Layer 2 of a small transformer language model trained on English Wikipedia (13 layers, counted from 0, width 128).
A neuron's activation on a vector x is GELU(weights . x + bias), where the dot is the dot product.

Input weights of the MLP neurons that the questions are about. A number n stands for n times 0.00079.
n10 (bias -0.075): -116 -40 69 -146 -172 158 25 -28 -46 -28 -236 -4 -16 -21 113 221 -78 71 126 -162 187 91 354 -113 50 -275 45 -76 104 -69 101 -134 -258 165 54 -44 -8 -240 46 -367 109 -264 53 -214 214 -16 85 126 81 -25 -12 151 -109 268 43 -17 -65 -76 -8 -207 121 63 -25 -94 94 -80 242 175 -84 -13 63 -12 -205 198 75 143 -233 4 -8 -91 75 364 -46 -40 -234 -28 -51 30 -158 27 -40 -31 53 140 40 -12 -179 141 361 -112 -65 -92 237 -69 34 -30 153 -271 -28 17 208 0 -154 25 117 -271 0 -66 -181 114 -110 93 -29 291 160 -5 -90 -37
n22 (bias -0.031): 236 122 34 165 52 109 -69 70 -90 130 -26 64 -4 179 -91 82 -125 -70 -99 70 245 -36 23 -30 277 -67 12 -33 -37 -99 100 -224 -277 -105 103 -123 -9 -212 83 13 353 -84 4 -71 70 107 -222 -101 88 -183 -96 -60 85 173 -107 -13 -49 -50 -44 258 206 -304 154 -107 167 -124 -27 305 39 -52 53 -74 390 13 -165 -43 47 -78 -69 13 -87 -213 32 46 -100 143 94 -247 117 295 192 -207 185 141 -54 -83 -173 122 65 31 -112 -169 4 -170 18 299 38 -238 -105 40 -85 196 120 -52 -336 -76 -175 316 99 110 -74 -198 -60 255 -81 -122 76 -25
n24 (bias -0.084): -108 14 -76 -94 -6 -28 101 86 -17 -20 12 -156 57 38 -12 52 109 -59 -130 -64 -26 -21 210 65 -143 8 84 -34 28 -6 74 111 -12 89 118 236 -83 -244 -210 -3 119 20 71 -28 28 36 127 -17 -57 -191 -115 0 -27 -8 80 -76 36 36 70 -29 48 -96 -14 -49 107 -42 133 -31 67 23 103 -31 21 130 -89 -94 -3 -167 178 75 -108 78 32 31 58 -8 -88 45 -204 -31 11 -101 124 49 -70 -45 -241 -150 277 157 -24 3 49 -117 -222 162 62 -131 -175 -123 -31 -132 105 -29 -148 -102 0 -74 130 12 88 -48 95 52 -39 -38 37 -51
n34 (bias -0.033): -167 37 -50 9 158 -234 59 121 -51 41 43 51 25 43 30 -38 -128 177 0 -166 79 22 156 107 60 50 123 -124 20 -168 -52 -241 -209 35 232 166 -76 -88 56 234 -252 -42 229 -161 41 -194 4 -117 51 -155 70 -191 32 193 44 -202 -137 172 12 -34 -155 231 59 153 105 65 115 118 163 -9 -203 -358 -96 -13 -130 -4 187 13 -26 239 18 329 -71 5 17 103 129 13 -47 91 -197 -208 -314 40 168 -221 -179 112 -41 0 142 -81 -119 -82 259 -145 -136 0 -132 219 -100 -39 163 -4 -27 228 -107 -113 39 -17 362 125 207 -166 84 -296 -17 217
n65 (bias -0.044): 116 -29 -124 -151 4 44 146 21 15 -121 -145 -104 -293 -72 45 79 53 144 -133 -39 99 63 -134 125 105 80 -10 47 304 -129 91 -136 -147 -50 89 111 11 8 -111 -37 -102 -268 103 -69 -40 79 -18 -44 192 30 -244 165 169 -126 -39 72 -109 43 84 -112 31 121 -134 -195 174 220 4 -186 231 151 8 58 -8 -187 39 30 70 -345 8 347 68 -76 52 84 110 -15 -79 -19 188 129 -102 57 157 -210 83 -29 49 15 -165 43 184 -159 210 117 -105 8 141 41 -47 108 -166 -4 -171 0 -86 40 -131 -60 39 103 -270 -73 179 -94 105 -77 70 40
n68 (bias -0.048): -134 78 254 -21 106 -71 -201 -132 -38 237 -17 -129 25 178 -8 88 -221 -123 -18 84 37 53 41 119 -38 254 -156 -228 117 245 34 -148 190 73 21 0 29 -18 132 -70 -205 -49 49 131 23 -72 61 -132 211 -93 86 -9 158 8 -120 233 166 -65 -148 67 -22 199 -83 -246 -92 -32 228 -137 -313 -228 47 -20 4 201 140 8 277 51 -215 -118 -121 57 -12 31 -144 -327 -80 30 -21 -297 219 0 -50 -173 32 -8 -177 -159 9 261 88 245 -122 174 -39 70 -158 -105 143 147 -161 -98 13 297 -22 98 146 -54 154 30 -209 -12 4 -219 -79 -192 29 202
n77 (bias -0.027): 4 -59 -17 144 -265 164 263 45 -86 -240 -92 -47 -42 131 182 -121 -207 -118 -280 -140 -63 -140 130 -39 22 55 -145 151 75 99 61 182 -256 123 34 429 201 165 -123 -72 101 38 21 -101 33 210 134 -233 132 -126 -172 60 154 39 -205 -52 -94 58 -148 -232 135 -17 -214 190 61 -166 9 190 -4 -113 -9 -319 -106 72 58 34 -166 309 -43 193 -5 209 96 78 61 -97 164 -75 173 -23 -104 41 83 82 58 108 -26 -113 14 148 104 235 4 59 -120 -49 321 -277 -126 -361 -17 157 125 -65 -175 93 -46 96 -257 31 140 -30 90 -173 40 -23 -102 -72
n96 (bias -0.035): -106 -270 46 -192 48 75 -59 136 -87 -197 -36 8 43 -12 167 274 86 -289 162 -19 -248 257 141 72 -64 73 50 -31 53 -120 221 -19 8 -121 157 -92 -67 152 -56 62 127 54 -82 -66 38 -204 -15 109 136 0 -169 8 -212 58 64 384 148 -34 29 0 45 -40 63 -156 60 -145 54 -23 36 259 -85 -144 -53 -33 -208 -133 22 -88 84 16 -8 -231 18 34 -80 289 166 -101 44 254 103 -78 212 -33 -279 114 -139 -89 30 119 211 84 -131 171 29 -127 15 -179 -27 -8 16 -236 74 88 -255 -236 69 -46 100 -65 24 147 -181 91 -95 52 179 31
n111 (bias -0.060): 43 76 185 -25 200 -135 173 -28 87 -48 -118 -99 48 125 -66 -21 -345 113 117 -146 -16 17 250 121 -29 117 68 40 -92 47 -25 -295 207 -218 90 -44 184 194 97 118 -245 -65 -53 -113 -120 -43 305 16 104 54 -12 159 -178 177 -24 46 -51 16 50 -4 167 -316 -86 74 -70 -24 -65 237 -250 -150 -101 -245 110 112 63 -81 36 179 -37 -120 -150 23 -38 18 75 4 -94 -233 112 97 -92 -101 -84 362 179 -155 182 -149 4 116 90 62 -83 -57 -51 -111 116 166 56 9 243 -8 -4 -88 103 -149 -356 -61 -57 -316 -50 -16 25 294 22 -144 -8 69
n112 (bias -0.031): 189 300 -251 -126 -4 -9 278 -8 29 -191 42 33 -98 -198 267 25 -117 451 -4 12 -4 126 -175 -189 -25 -28 117 177 -88 -69 -63 -118 -29 42 -83 83 -33 0 97 53 -93 -16 -114 -32 -90 91 61 -200 -15 -67 -61 -27 -269 4 245 101 -147 181 -104 -120 -30 29 -78 150 185 44 22 83 -155 -50 -140 -92 26 277 135 -53 128 4 117 117 -182 -243 85 -53 318 -97 222 170 117 -147 -4 -290 -214 13 -172 -292 -17 -129 -54 155 122 29 -125 -122 142 125 -64 0 -141 13 -37 210 116 42 -82 -231 -125 133 0 187 -84 167 -25 192 -61 131 -127 -53
n147 (bias 0.002): -9 -3 -11 -151 26 -81 -45 -67 82 157 -52 -98 215 6 102 -20 -50 54 53 175 36 -6 -52 -20 26 182 -110 -3 54 47 52 -119 -23 121 199 -170 70 89 98 3 -19 91 -111 69 21 -126 -19 -42 -50 86 0 76 252 75 -83 97 59 -44 -3 22 -79 114 -3 41 -40 -71 121 116 -114 -28 -103 8 -142 -26 175 97 50 -71 -119 -3 -12 -54 -29 -168 185 85 13 -98 40 73 5 -27 33 -69 -65 114 141 -134 -106 -126 41 -77 -178 39 -73 88 -33 -184 25 259 -25 -88 0 -160 70 105 96 42 -49 14 14 -11 11 -76 65 -187 44 122
n157 (bias -0.058): 223 -12 129 -226 -36 76 -36 107 124 74 -114 4 -106 0 -12 92 -68 -195 -38 69 78 101 -13 121 -80 47 44 89 332 -258 -130 -63 -4 -252 72 -139 162 44 -45 63 109 184 -55 16 -258 -103 -253 259 -271 -295 4 167 -41 -7 -243 -28 -154 104 -141 104 -67 197 24 -36 19 200 4 -8 12 -209 -126 138 255 382 -4 122 66 -166 28 -17 90 54 -33 -157 161 105 27 -78 -108 154 -43 42 -13 -72 -27 -108 -112 -62 -17 -54 -33 -189 28 92 145 194 -23 -28 -31 280 98 -77 -4 -218 -17 -144 -256 -43 73 131 207 121 231 -100 -92 135 -51 149
n159 (bias -0.066): 236 80 161 40 8 187 -212 56 153 -153 196 23 -146 -84 123 20 -4 -251 -99 135 251 -12 174 107 -206 -108 75 111 -8 57 28 -23 -32 312 -223 -100 -156 -142 -260 -162 0 31 -31 111 -161 105 0 -23 99 -76 -210 219 166 -18 4 -16 29 -99 -161 -4 25 190 16 -111 -37 27 107 -117 8 -107 160 8 -121 -70 102 -136 264 -163 -139 -4 -88 75 -25 29 -40 -8 -45 48 201 -38 11 -93 388 8 -137 30 146 145 34 208 -37 186 130 -69 73 98 107 -67 -103 -187 -216 28 33 -56 -20 -88 107 46 239 197 -76 -69 -172 -375 -258 -111 -4 -77
n173 (bias -0.057): 86 43 12 -100 -8 67 4 215 36 58 -44 -24 -16 -189 160 -56 -134 76 21 34 -144 -4 -13 28 -171 -232 58 -142 295 -367 -157 62 -147 -85 99 -151 -55 9 20 -97 54 163 105 -39 -60 -212 155 335 155 168 69 370 160 4 45 -112 173 23 -280 -79 -144 4 87 -13 60 245 -199 -95 -32 -120 -137 -126 188 111 4 -117 -162 -76 -227 120 233 -134 -29 185 100 -170 121 -73 -8 166 38 90 51 0 123 -130 -24 12 -162 -235 -128 136 56 117 33 86 -123 135 150 74 -113 212 -168 112 50 23 185 17 27 -227 73 47 24 -44 -103 82 -180 -121
n221 (bias -0.064): 18 60 68 141 0 -361 -35 50 -17 -137 -156 44 47 75 13 66 -12 -177 -261 -58 244 -46 -109 44 13 -162 238 119 51 96 -115 -86 -123 9 148 -88 4 -163 62 60 -38 -39 -64 -192 -254 -8 -217 26 69 -323 -17 150 -37 -116 204 44 -86 343 85 131 59 -9 -74 -276 83 114 -46 -71 225 190 -76 214 144 -155 -84 -112 217 -451 189 27 136 192 -45 42 101 17 -300 -251 -4 70 -13 -161 202 -65 -291 76 232 140 -108 -250 -82 -229 96 169 -90 -91 51 4 -17 -162 0 -172 154 -146 46 85 208 363 -15 228 27 128 44 26 32 -200 108 82
n237 (bias -0.064): 103 -212 9 -157 -63 7 25 -50 19 -12 -108 -77 128 -85 125 -63 15 -205 98 116 -49 -153 279 -69 -53 -6 28 -76 93 91 -79 -9 -116 -89 124 -63 46 -191 -41 -21 46 58 -134 -143 -50 -142 -109 0 -70 -104 39 10 58 -113 9 22 48 -18 -64 -130 -75 3 229 -91 44 -138 114 86 -107 -104 168 -105 -215 16 39 -74 -17 -135 -41 -71 263 158 89 112 16 -88 -53 -128 59 67 33 170 160 171 -24 126 -59 -139 120 132 143 110 -37 63 61 29 -48 -209 45 80 -64 154 29 -214 26 -6 133 -36 -82 83 16 12 81 97 32 -237 -28 141
n249 (bias -0.026): 81 40 77 -152 90 -119 -143 29 75 -330 -45 -34 -30 180 72 100 58 -59 -68 13 -107 104 18 45 -234 33 59 -153 165 82 139 -254 79 -17 20 105 -159 -56 157 -131 43 -201 -50 -127 -18 -186 53 171 -35 -135 173 -48 61 56 55 -332 -67 -129 -60 -10 114 79 10 4 -23 -168 -78 134 -121 345 -35 33 67 164 98 -101 15 45 -179 -114 55 8 79 -51 -76 -7 46 -123 189 70 -7 13 -40 72 271 -23 -55 -193 -22 7 82 145 34 119 -237 85 126 69 20 60 67 48 88 -14 -114 20 -80 -69 78 63 -108 -80 54 117 103 138 -74 50
n269 (bias -0.071): 250 249 -10 -107 -110 -43 -92 16 143 -83 0 -68 -83 -72 -130 -161 -135 17 43 318 -140 4 -77 55 -58 110 161 106 -118 -57 69 70 -127 -160 -30 -126 111 30 -10 44 -199 -87 -7 23 66 -26 86 164 -67 45 -109 168 170 9 -16 59 -138 -10 -187 68 -277 182 102 -138 -55 -7 -96 -130 14 65 -80 -144 161 25 -36 91 23 7 24 -53 -47 -218 -120 -7 295 279 -140 -143 34 -15 -10 -148 -7 90 56 -46 -51 126 77 -39 -21 106 -34 9 7 39 102 -7 -93 49 107 -14 -183 -268 117 86 195 87 113 -14 -125 40 139 38 -156 56 -23 33
n313 (bias -0.050): -125 -114 8 122 -203 137 226 -100 159 90 55 21 -53 -59 55 50 -35 59 -22 -84 242 53 172 85 8 -163 -164 -24 -40 -166 106 -164 -164 102 12 283 -4 -9 85 115 61 57 -132 200 -63 -4 82 90 -203 -47 -167 -144 16 -99 291 156 -43 93 51 79 -17 93 -12 -76 -147 202 183 -152 -38 143 264 24 211 96 -8 -41 -5 -254 -173 0 -174 155 -248 -311 -186 -200 -299 -69 -181 9 381 -4 225 -27 -101 -121 -168 8 -103 156 -57 46 0 100 -48 230 0 -151 122 -69 70 -102 -104 165 92 -57 195 156 101 98 -213 144 -183 -113 -218 -250 210 0
n316 (bias -0.052): -64 144 -49 -106 90 -103 241 33 66 95 91 -136 145 209 -176 -98 -132 32 65 -26 -38 -78 -131 83 -102 -107 21 -185 -60 158 -225 -69 -70 -151 -77 -45 100 4 24 4 -4 -111 -115 -68 218 97 -30 -31 112 67 -38 8 -40 -89 -71 130 28 -60 -156 -82 12 12 -112 180 115 -30 -53 90 -244 -244 186 -30 112 260 15 273 -339 12 20 8 42 39 -94 166 -193 -178 -15 188 -94 42 34 -63 172 99 8 -30 383 -4 8 40 -61 -204 -27 -168 319 -89 87 110 -45 233 149 -142 -182 280 -110 -232 -60 -50 -103 123 -83 -256 109 98 -248 -13 8 157
n339 (bias 0.012): -23 -126 26 -81 113 -19 -67 -21 40 70 -123 -226 118 -140 139 -31 -46 -18 -28 162 -210 351 -159 99 -81 348 162 -69 90 46 14 -179 22 118 -137 -38 -35 244 141 -61 -104 -31 -280 -135 -101 -255 -117 -109 -166 68 126 254 230 37 166 207 283 -47 -149 120 14 -90 -106 -161 -258 -90 -288 -51 -144 99 -118 17 -151 -42 149 229 103 -104 -278 -111 38 20 161 -14 -9 148 89 146 282 -239 43 126 -220 -57 0 163 282 52 58 -241 -102 58 40 205 18 -125 -138 -121 -65 156 -302 -45 -83 -194 265 96 156 247 -225 232 100 149 111 -130 130 -97 -154 96
n353 (bias -0.030): -84 -42 121 90 -146 230 -13 93 -21 -79 195 64 63 155 278 -60 -40 -13 -85 -142 138 -156 -32 -99 -163 -91 -124 -25 -103 -67 48 88 218 -104 -4 72 156 -149 -308 -113 -37 13 -25 -62 -9 142 46 29 293 -263 -170 174 -144 70 45 -86 -102 16 -20 -149 142 -9 -144 82 -89 -45 -31 159 90 -90 78 -98 118 115 -179 -189 -333 -103 -124 35 232 19 162 77 -26 -112 105 275 -51 41 87 -265 -229 -275 -29 193 -205 -83 -27 -66 85 17 158 16 335 190 190 -282 83 -207 8 -336 66 176 -35 225 244 -100 327 -135 22 129 -157 -43 -36 195 138 17
n369 (bias -0.057): -83 156 4 94 235 -228 -42 40 0 136 -30 -215 -62 201 -170 -4 -159 -249 13 -8 99 -75 14 -137 0 -91 -92 -135 16 -75 163 58 81 60 -210 143 79 -14 -39 12 -132 224 -116 12 137 24 235 -241 -20 -214 164 -18 -301 -35 101 -145 57 90 -75 202 -88 34 139 -29 28 -86 -75 -230 -55 47 245 -49 274 101 295 -338 -284 -17 -47 -66 -140 5 172 -45 -55 148 97 43 -30 -254 307 136 36 215 -200 -110 -21 169 9 26 229 -166 182 -8 -144 52 225 -115 -160 -166 95 0 -44 320 -79 -58 -33 135 44 -82 82 -8 -76 115 -4 -363 117 -120
n376 (bias -0.026): -148 86 -5 135 168 83 -152 88 -9 -5 -160 -83 -18 19 51 102 -217 -56 334 93 23 -301 195 9 -33 -54 -273 -99 -134 -34 174 -63 74 38 -106 181 119 207 155 0 9 -122 64 50 95 97 -149 291 215 -234 49 65 122 0 -31 -70 -173 -40 30 -37 -29 289 41 31 44 -85 -154 119 159 -84 -367 -160 24 -106 27 -59 214 304 60 476 -188 -203 -103 20 -47 27 115 5 -65 198 -278 135 -204 132 174 -138 -37 -401 -229 331 -10 126 19 -246 48 -134 13 -5 63 -57 -150 -98 -33 -168 -332 163 -309 -54 -111 -38 141 149 -97 320 -149 161 -146 154

Each question shows a token from some text and the vector x that enters the MLP there. A number n stands for n times 0.007.

" him": -17 -13 77 -219 -12 186 -13 -295 -22 129 132 216 231 -72 -59 35 107 204 -189 215 151 -81 -112 -124 -115 -119 -9 238 -106 259 -142 129 -29 -224 -67 85 -13 76 106 50 65 -180 5 -147 -342 -17 97 98 92 163 83 -162 34 103 4 112 301 -54 133 -11 76 99 -29 3 29 53 14 -217 -135 -22 -8 129 124 -82 -184 -172 169 112 112 204 -172 125 -201 -114 -99 99 198 87 -60 11 12 121 133 -48 195 106 -19 90 158 -52 -16 -75 -135 59 -50 164 -234 0 -142 34 2 -48 -104 1 56 -98 -106 -201 -169 -291 44 -31 -120 -19 32 -79 -100 -147
The neuron with the highest activation: n313

",": 69 43 97 -135 66 72 68 -53 -61 90 145 62 202 -41 -220 -10 97 192 -173 314 33 -93 -140 51 -112 -77 -89 12 -69 130 -175 120 -13 -86 17 8 5 66 138 119 -23 -71 -158 -64 -278 -22 105 78 -10 217 -30 -254 21 201 61 -21 301 -54 85 17 166 99 40 -159 51 -56 75 -204 51 14 71 79 141 -182 -230 -189 20 98 10 179 -51 216 -53 -60 -32 29 277 95 -6 -131 -74 63 113 -1 266 131 -47 -4 249 -268 -118 -51 -15 131 4 199 -286 -66 -165 -94 95 97 -113 47 -88 44 -194 -71 -171 -219 -30 -68 -49 88 49 -196 -68 -280
The most active neuron and its activation: n173, at about 0.2

" and": 71 43 15 -83 -49 3 15 -1 -27 146 154 -64 77 -54 -221 84 80 214 -89 336 127 -128 -93 -16 -116 -21 -98 75 -103 180 -201 252 -10 -123 17 -22 117 48 32 131 58 -138 -85 -141 -147 -68 88 88 -32 206 51 -121 -64 92 79 11 288 -54 106 65 101 147 19 -94 30 -25 -36 -201 -105 81 32 83 140 -105 -125 -188 57 161 111 229 -244 192 12 -83 -47 58 243 154 -31 -164 -70 51 104 -112 88 194 -43 -60 249 -169 -67 -86 -67 78 -110 210 -288 -74 -99 -111 15 108 -80 132 -65 42 -281 -38 -280 -242 133 26 -185 67 34 -180 -19 -213
The most active neuron and its activation: n369, at about 0.86

" to": 3 101 41 -204 -38 8 127 -3 32 128 219 123 25 -11 -62 87 95 59 -110 316 81 -152 -55 107 -156 -89 35 119 -183 174 -278 93 126 -54 73 62 0 32 -6 194 107 -60 -114 -148 -263 -6 46 66 -77 218 62 -81 7 78 -34 -26 230 -37 57 6 22 35 -44 -17 37 -46 -156 -164 -96 112 -36 199 242 -59 -140 -203 118 158 68 155 -288 238 56 -186 -130 256 199 25 21 -137 12 105 190 -182 171 165 -117 -8 189 -142 -64 -51 -13 22 -14 52 -251 -85 -28 -43 7 126 -60 55 -10 125 -152 -150 -242 -345 -87 -9 -41 32 6 -158 -81 -143
Which two neurons fire most, strongest first? n339, n24

".": 150 12 75 -169 -11 -7 3 -188 -65 189 187 109 83 -96 -142 50 96 123 15 233 46 -77 -209 159 5 13 -3 32 -40 208 -194 267 49 -196 -16 89 -38 26 43 123 49 -165 -115 -61 -286 -112 28 -9 -48 210 -28 -149 -7 157 -54 -80 277 65 105 16 85 185 44 -141 47 55 -92 24 -152 -12 17 141 161 -248 -301 -176 -6 144 18 165 -202 194 -64 -86 51 117 240 112 29 -40 -175 67 185 27 153 190 -50 33 267 -210 -132 -23 -84 107 -4 169 -297 -86 -153 -187 66 85 -56 60 -1 4 -104 -23 -189 -250 -97 -2 21 59 47 -171 -11 -183
The three highest activations, in order: n339, n22, n269

"ri": 95 -61 195 -110 -83 -32 13 -100 -25 57 287 35 26 51 37 -101 168 23 -39 220 -14 -33 -163 -55 -96 -124 63 184 -210 89 -220 196 40 -144 -25 -108 72 26 205 60 35 -223 -175 -70 -306 60 66 44 -107 51 44 -163 33 138 57 -2 303 -160 224 89 130 102 -122 -75 -42 -9 103 -147 7 -31 110 170 159 -184 -131 -113 83 153 207 200 -350 77 17 -254 -131 3 117 145 -13 37 -103 195 -4 1 113 114 27 34 234 -217 -150 -30 -106 143 22 172 -83 -47 -134 56 12 -11 -110 26 2 1 -125 17 -98 -302 73 -45 -77 23 123 -76 50 -170
The most active neuron and its activation: n339, at about 0.14

"gan": 126 -69 131 -136 36 92 1 -265 -61 77 122 2 41 155 -22 73 102 226 -115 218 -34 -69 -145 -63 -137 -146 8 -11 -176 285 -186 164 112 -157 -15 79 131 -17 10 12 70 -215 -81 -41 -159 6 91 74 -46 182 46 -191 65 82 10 -74 219 -193 100 -93 156 -11 -134 -21 9 -41 47 -163 -5 -12 289 137 162 -221 -232 -71 225 224 119 168 -288 228 -97 -149 -86 42 203 163 -76 12 -63 -16 194 -69 180 108 92 89 182 -185 -109 -139 -154 79 -11 155 -152 -54 -104 -15 41 -6 -64 10 12 131 -99 90 -261 -227 152 -106 -185 -36 106 -95 -63 -68
The neuron with the highest activation: n316

"on": 237 0 146 -89 -63 -26 67 -113 -75 94 34 86 20 2 -115 -7 153 71 -115 158 56 -38 -194 53 -92 -31 -69 126 -294 202 -209 223 97 -141 126 44 167 13 198 -24 72 -251 -97 -125 -168 -63 51 92 -46 174 63 -116 36 25 36 -23 272 -60 177 -83 119 188 -82 -23 20 63 -19 -180 0 -16 55 -9 170 -183 -200 -179 58 241 60 110 -352 158 71 -339 -37 15 152 89 -27 -98 2 73 44 -68 252 78 39 -62 270 -221 -6 -26 -88 109 115 144 -245 -79 -171 10 110 115 -179 -43 16 82 -43 -85 -185 -261 -31 -20 -45 69 122 -22 40 -209
Which two neurons fire most, strongest first? n269, n111

" based": 219 6 26 -85 54 -27 40 -14 -105 46 153 148 233 -79 -58 1 177 165 -29 219 86 -1 -159 -118 -96 -109 -54 -23 -62 148 -85 237 -10 -162 12 -94 119 -26 0 16 57 -148 -128 -269 -249 -98 24 36 55 247 -100 -101 -119 -15 14 80 323 8 70 63 126 152 81 -54 180 47 57 -192 44 134 104 74 14 -202 -267 -93 83 -2 60 327 -220 170 -158 -99 -73 11 141 84 22 16 -18 112 111 -155 62 158 -60 28 116 -129 -53 30 -76 -61 198 111 -265 42 -29 -23 72 90 49 -62 38 -19 -192 28 -150 -301 114 -2 -232 -6 83 -152 -8 -282
Which two neurons fire most, strongest first? n96, n173

"ment": 242 32 57 -140 -107 -9 78 -174 -73 59 95 216 146 -61 -161 -5 236 215 -130 314 34 -90 -187 90 -59 -163 -99 137 -88 313 -56 254 28 -182 29 7 73 66 57 -51 -34 -276 -187 -102 -274 -115 54 0 -14 161 5 -80 -24 67 -83 -74 272 15 142 -19 143 95 0 -111 57 -57 -9 -172 76 26 -1 105 134 -86 -235 -242 154 129 73 231 -219 243 63 -100 17 1 255 94 31 -51 7 81 -16 -20 121 -38 40 66 166 -40 -63 -84 -83 -88 33 91 -254 -64 -94 28 3 17 -11 14 -53 2 -105 -35 -265 -279 75 25 -57 0 175 -65 125 -224
The most active neuron and its activation: n112, at about 0.12

" ex": 126 -19 140 -87 -59 140 139 -34 -65 106 -1 22 60 -9 -128 2 36 -51 -50 269 -18 -166 -125 102 19 -176 93 69 -67 181 -96 225 57 -226 -27 169 93 -148 -2 165 44 -90 -172 -192 -301 54 -6 54 1 270 91 -75 59 54 20 -32 317 -161 139 -33 63 123 37 -53 198 -90 -135 -71 -179 83 88 60 64 -211 -233 -298 140 144 108 99 -246 332 -48 -178 -55 157 172 6 -25 -50 31 57 183 -198 37 60 -78 31 182 -256 -64 43 -47 111 -3 119 -170 44 35 -79 -1 44 118 -13 -5 54 -31 -63 -297 -298 -16 -57 -68 -24 81 -82 26 25
The neuron with the highest activation: n237

"\"": 160 6 32 -180 -48 162 98 -128 -162 51 -12 136 78 -33 13 -62 46 63 -102 212 56 -68 -119 -56 4 -2 19 127 -162 191 -90 229 142 -73 51 50 -75 41 -28 13 65 -159 -94 -65 -304 -158 93 66 -102 265 -128 -137 -112 -47 3 92 265 -32 142 -37 134 116 89 -71 141 63 -84 -134 -233 2 120 143 150 -137 -194 -175 76 45 93 155 -225 147 -13 -148 -38 258 223 137 -51 85 -190 101 9 -111 175 114 19 65 296 -157 -49 -96 57 184 87 191 -133 -86 -47 -102 48 -106 25 34 4 78 -136 -43 -239 -320 -53 28 -147 87 19 -156 -58 -205
The most active neuron and its activation: n96, at about 0.31

"gh": 36 16 23 -187 -93 150 -103 -204 10 116 168 141 133 -54 -37 47 36 109 -101 161 18 -26 -110 -133 -100 -124 7 166 -45 115 -90 132 -85 -114 70 -11 179 89 170 30 59 -170 -158 -160 -265 19 81 -49 -74 227 11 -242 -105 116 2 -96 228 -70 202 50 95 115 -164 -21 32 35 -42 -122 -47 -3 -14 -18 184 -198 -399 -73 105 186 154 319 -203 126 57 -126 -83 -21 360 166 122 -15 5 9 154 15 129 138 -23 31 180 -97 13 17 -112 27 -83 208 -171 68 -188 96 -56 21 -43 21 -7 53 -56 -223 -223 -318 32 8 -93 29 165 -57 -12 -221
The most active neuron and its activation: n112, at about 0.14

"ad": 227 20 19 -92 -79 108 9 -142 46 75 78 17 2 26 -64 30 205 129 -42 252 31 -202 -79 -11 -53 -164 33 69 -242 116 -157 225 159 -236 38 32 103 117 -5 23 29 -271 -179 -119 -205 -90 174 71 -137 137 -50 -242 -52 69 22 -41 238 -82 212 -139 197 222 -54 -27 92 52 -24 -125 -84 12 71 32 82 -181 -283 -48 174 231 52 135 -294 192 36 -173 -116 29 404 58 -71 72 -162 112 -2 -95 150 -57 54 80 223 -162 17 -114 -94 108 63 106 -218 -21 -121 163 -34 80 -33 14 29 88 -36 -112 -227 -203 83 -73 -13 25 136 -128 -18 -207
The neuron with the highest activation: n34

" The": 176 -72 236 -136 -33 29 -66 -75 4 56 131 67 121 -190 -133 91 166 166 -2 250 139 -59 -128 68 -105 -80 -64 85 -171 232 -132 181 -112 -124 40 38 94 50 3 294 -55 -94 -57 -180 -218 -35 91 14 -6 243 8 -163 43 104 3 24 177 8 21 52 54 169 -69 -180 106 14 76 -251 -38 -28 119 71 133 -155 -241 -27 47 134 134 201 -94 224 -10 -140 -138 98 379 203 -34 -123 -31 86 77 -110 204 114 -37 33 143 -152 -76 -104 58 34 -41 111 -282 -117 -92 34 24 8 -173 -52 4 52 -175 -224 -125 -285 129 -84 -110 -70 179 -102 -47 -322
Which two neurons fire most, strongest first? n34, n339

"'": 130 46 -16 -205 -27 0 -17 -231 15 164 95 123 44 -94 -106 -79 75 18 -31 239 49 -123 -90 51 29 63 31 101 -233 203 -225 386 36 -98 -63 49 75 96 47 88 28 -142 -46 -110 -240 -76 189 85 -65 221 -13 -22 12 15 0 31 209 55 81 103 54 143 44 -37 148 12 -152 -24 -129 27 75 134 94 -102 -253 -186 7 232 177 166 -107 166 -9 -101 -123 165 157 143 -121 12 -184 89 102 71 166 47 -19 -18 299 -150 112 -70 30 -3 -252 162 -276 -224 -105 10 -121 -3 -74 8 -5 16 -108 72 -274 -313 -77 -27 -65 20 155 -168 -98 -267
Which two neurons fire most, strongest first? n269, n24

" ": 328 -21 75 -203 1 55 7 -195 -26 104 93 116 131 66 -134 50 88 114 -16 270 4 -118 -88 11 -10 -44 39 152 -132 141 -232 331 47 -128 -77 19 102 -74 98 114 178 -94 -156 -176 -241 -18 28 156 -10 118 42 -137 -55 34 -31 -35 282 -169 207 2 62 171 -34 -142 45 -94 -53 -32 -31 6 94 -18 5 -214 -194 -280 24 90 64 293 -189 243 -52 -129 -67 111 246 17 16 -142 -110 128 78 -77 177 183 -27 36 233 -149 -60 -1 -72 10 -31 204 -361 -94 -62 -52 54 49 23 37 -43 140 -85 -121 -93 -228 -61 83 -24 -5 17 -147 -155 -155
The most active neuron and its activation: n237, at about 0.37

" for": 99 47 99 -131 18 26 61 -130 33 124 246 28 150 0 -155 -29 125 172 -157 319 48 -162 -132 -8 -113 -123 182 82 -15 269 -199 143 -111 -127 -14 -54 89 101 12 90 97 -145 -111 -88 -327 -53 36 40 -3 193 44 -138 -18 213 14 22 201 -48 91 -22 77 170 104 -111 31 58 -100 -183 90 49 4 96 123 -118 -94 -197 163 180 121 89 -174 202 -109 -176 -178 97 241 40 64 -146 59 91 129 -102 235 113 -46 -117 128 -192 -56 -77 -9 152 -59 114 -135 -24 -84 72 -57 134 -89 59 -107 46 -220 -188 -170 -299 52 -113 -172 69 135 -143 -41 -187
The neuron with the highest activation: n173

" is": 202 15 71 -186 129 134 -24 -116 -78 93 212 121 88 21 -177 -14 226 153 -76 159 53 -91 -124 34 -115 -80 -88 183 -17 87 -233 171 18 -39 3 119 149 105 79 181 -20 -159 -142 -149 -323 15 179 87 98 200 57 -90 109 51 -35 126 231 12 53 -78 90 239 59 -148 21 44 53 -225 -142 86 107 89 44 -191 -208 -164 70 129 18 157 -305 175 -119 -151 -127 -15 260 15 40 -75 -24 178 58 -171 105 144 -86 58 201 -131 -23 -115 -89 -11 -41 96 -221 -20 -31 -67 102 132 15 77 58 -9 -161 -171 -262 -282 -35 -66 -133 4 65 -148 -60 -163
The neuron with the highest activation: n68

" Award": 223 -29 169 -116 -79 -2 96 -2 -67 137 183 185 204 11 21 24 220 150 -114 294 45 -27 -203 -121 -71 -1 -76 21 -191 208 -146 249 103 -133 3 12 52 -63 -49 -20 -51 -225 -200 -76 -233 -120 26 153 150 126 -88 -49 -29 33 -82 -78 190 -10 34 -7 171 3 12 -191 6 109 36 -310 35 -16 74 89 71 -83 -185 -155 184 66 72 109 -204 268 -58 -16 -108 51 358 156 -99 61 -68 29 125 -78 203 187 -18 -20 155 -101 -37 -57 -35 78 61 149 -46 -110 -55 11 -20 0 -42 127 -70 41 27 -57 -238 -318 -77 28 -179 7 45 -219 36 -178
The three highest activations, in order: n353, n159, n68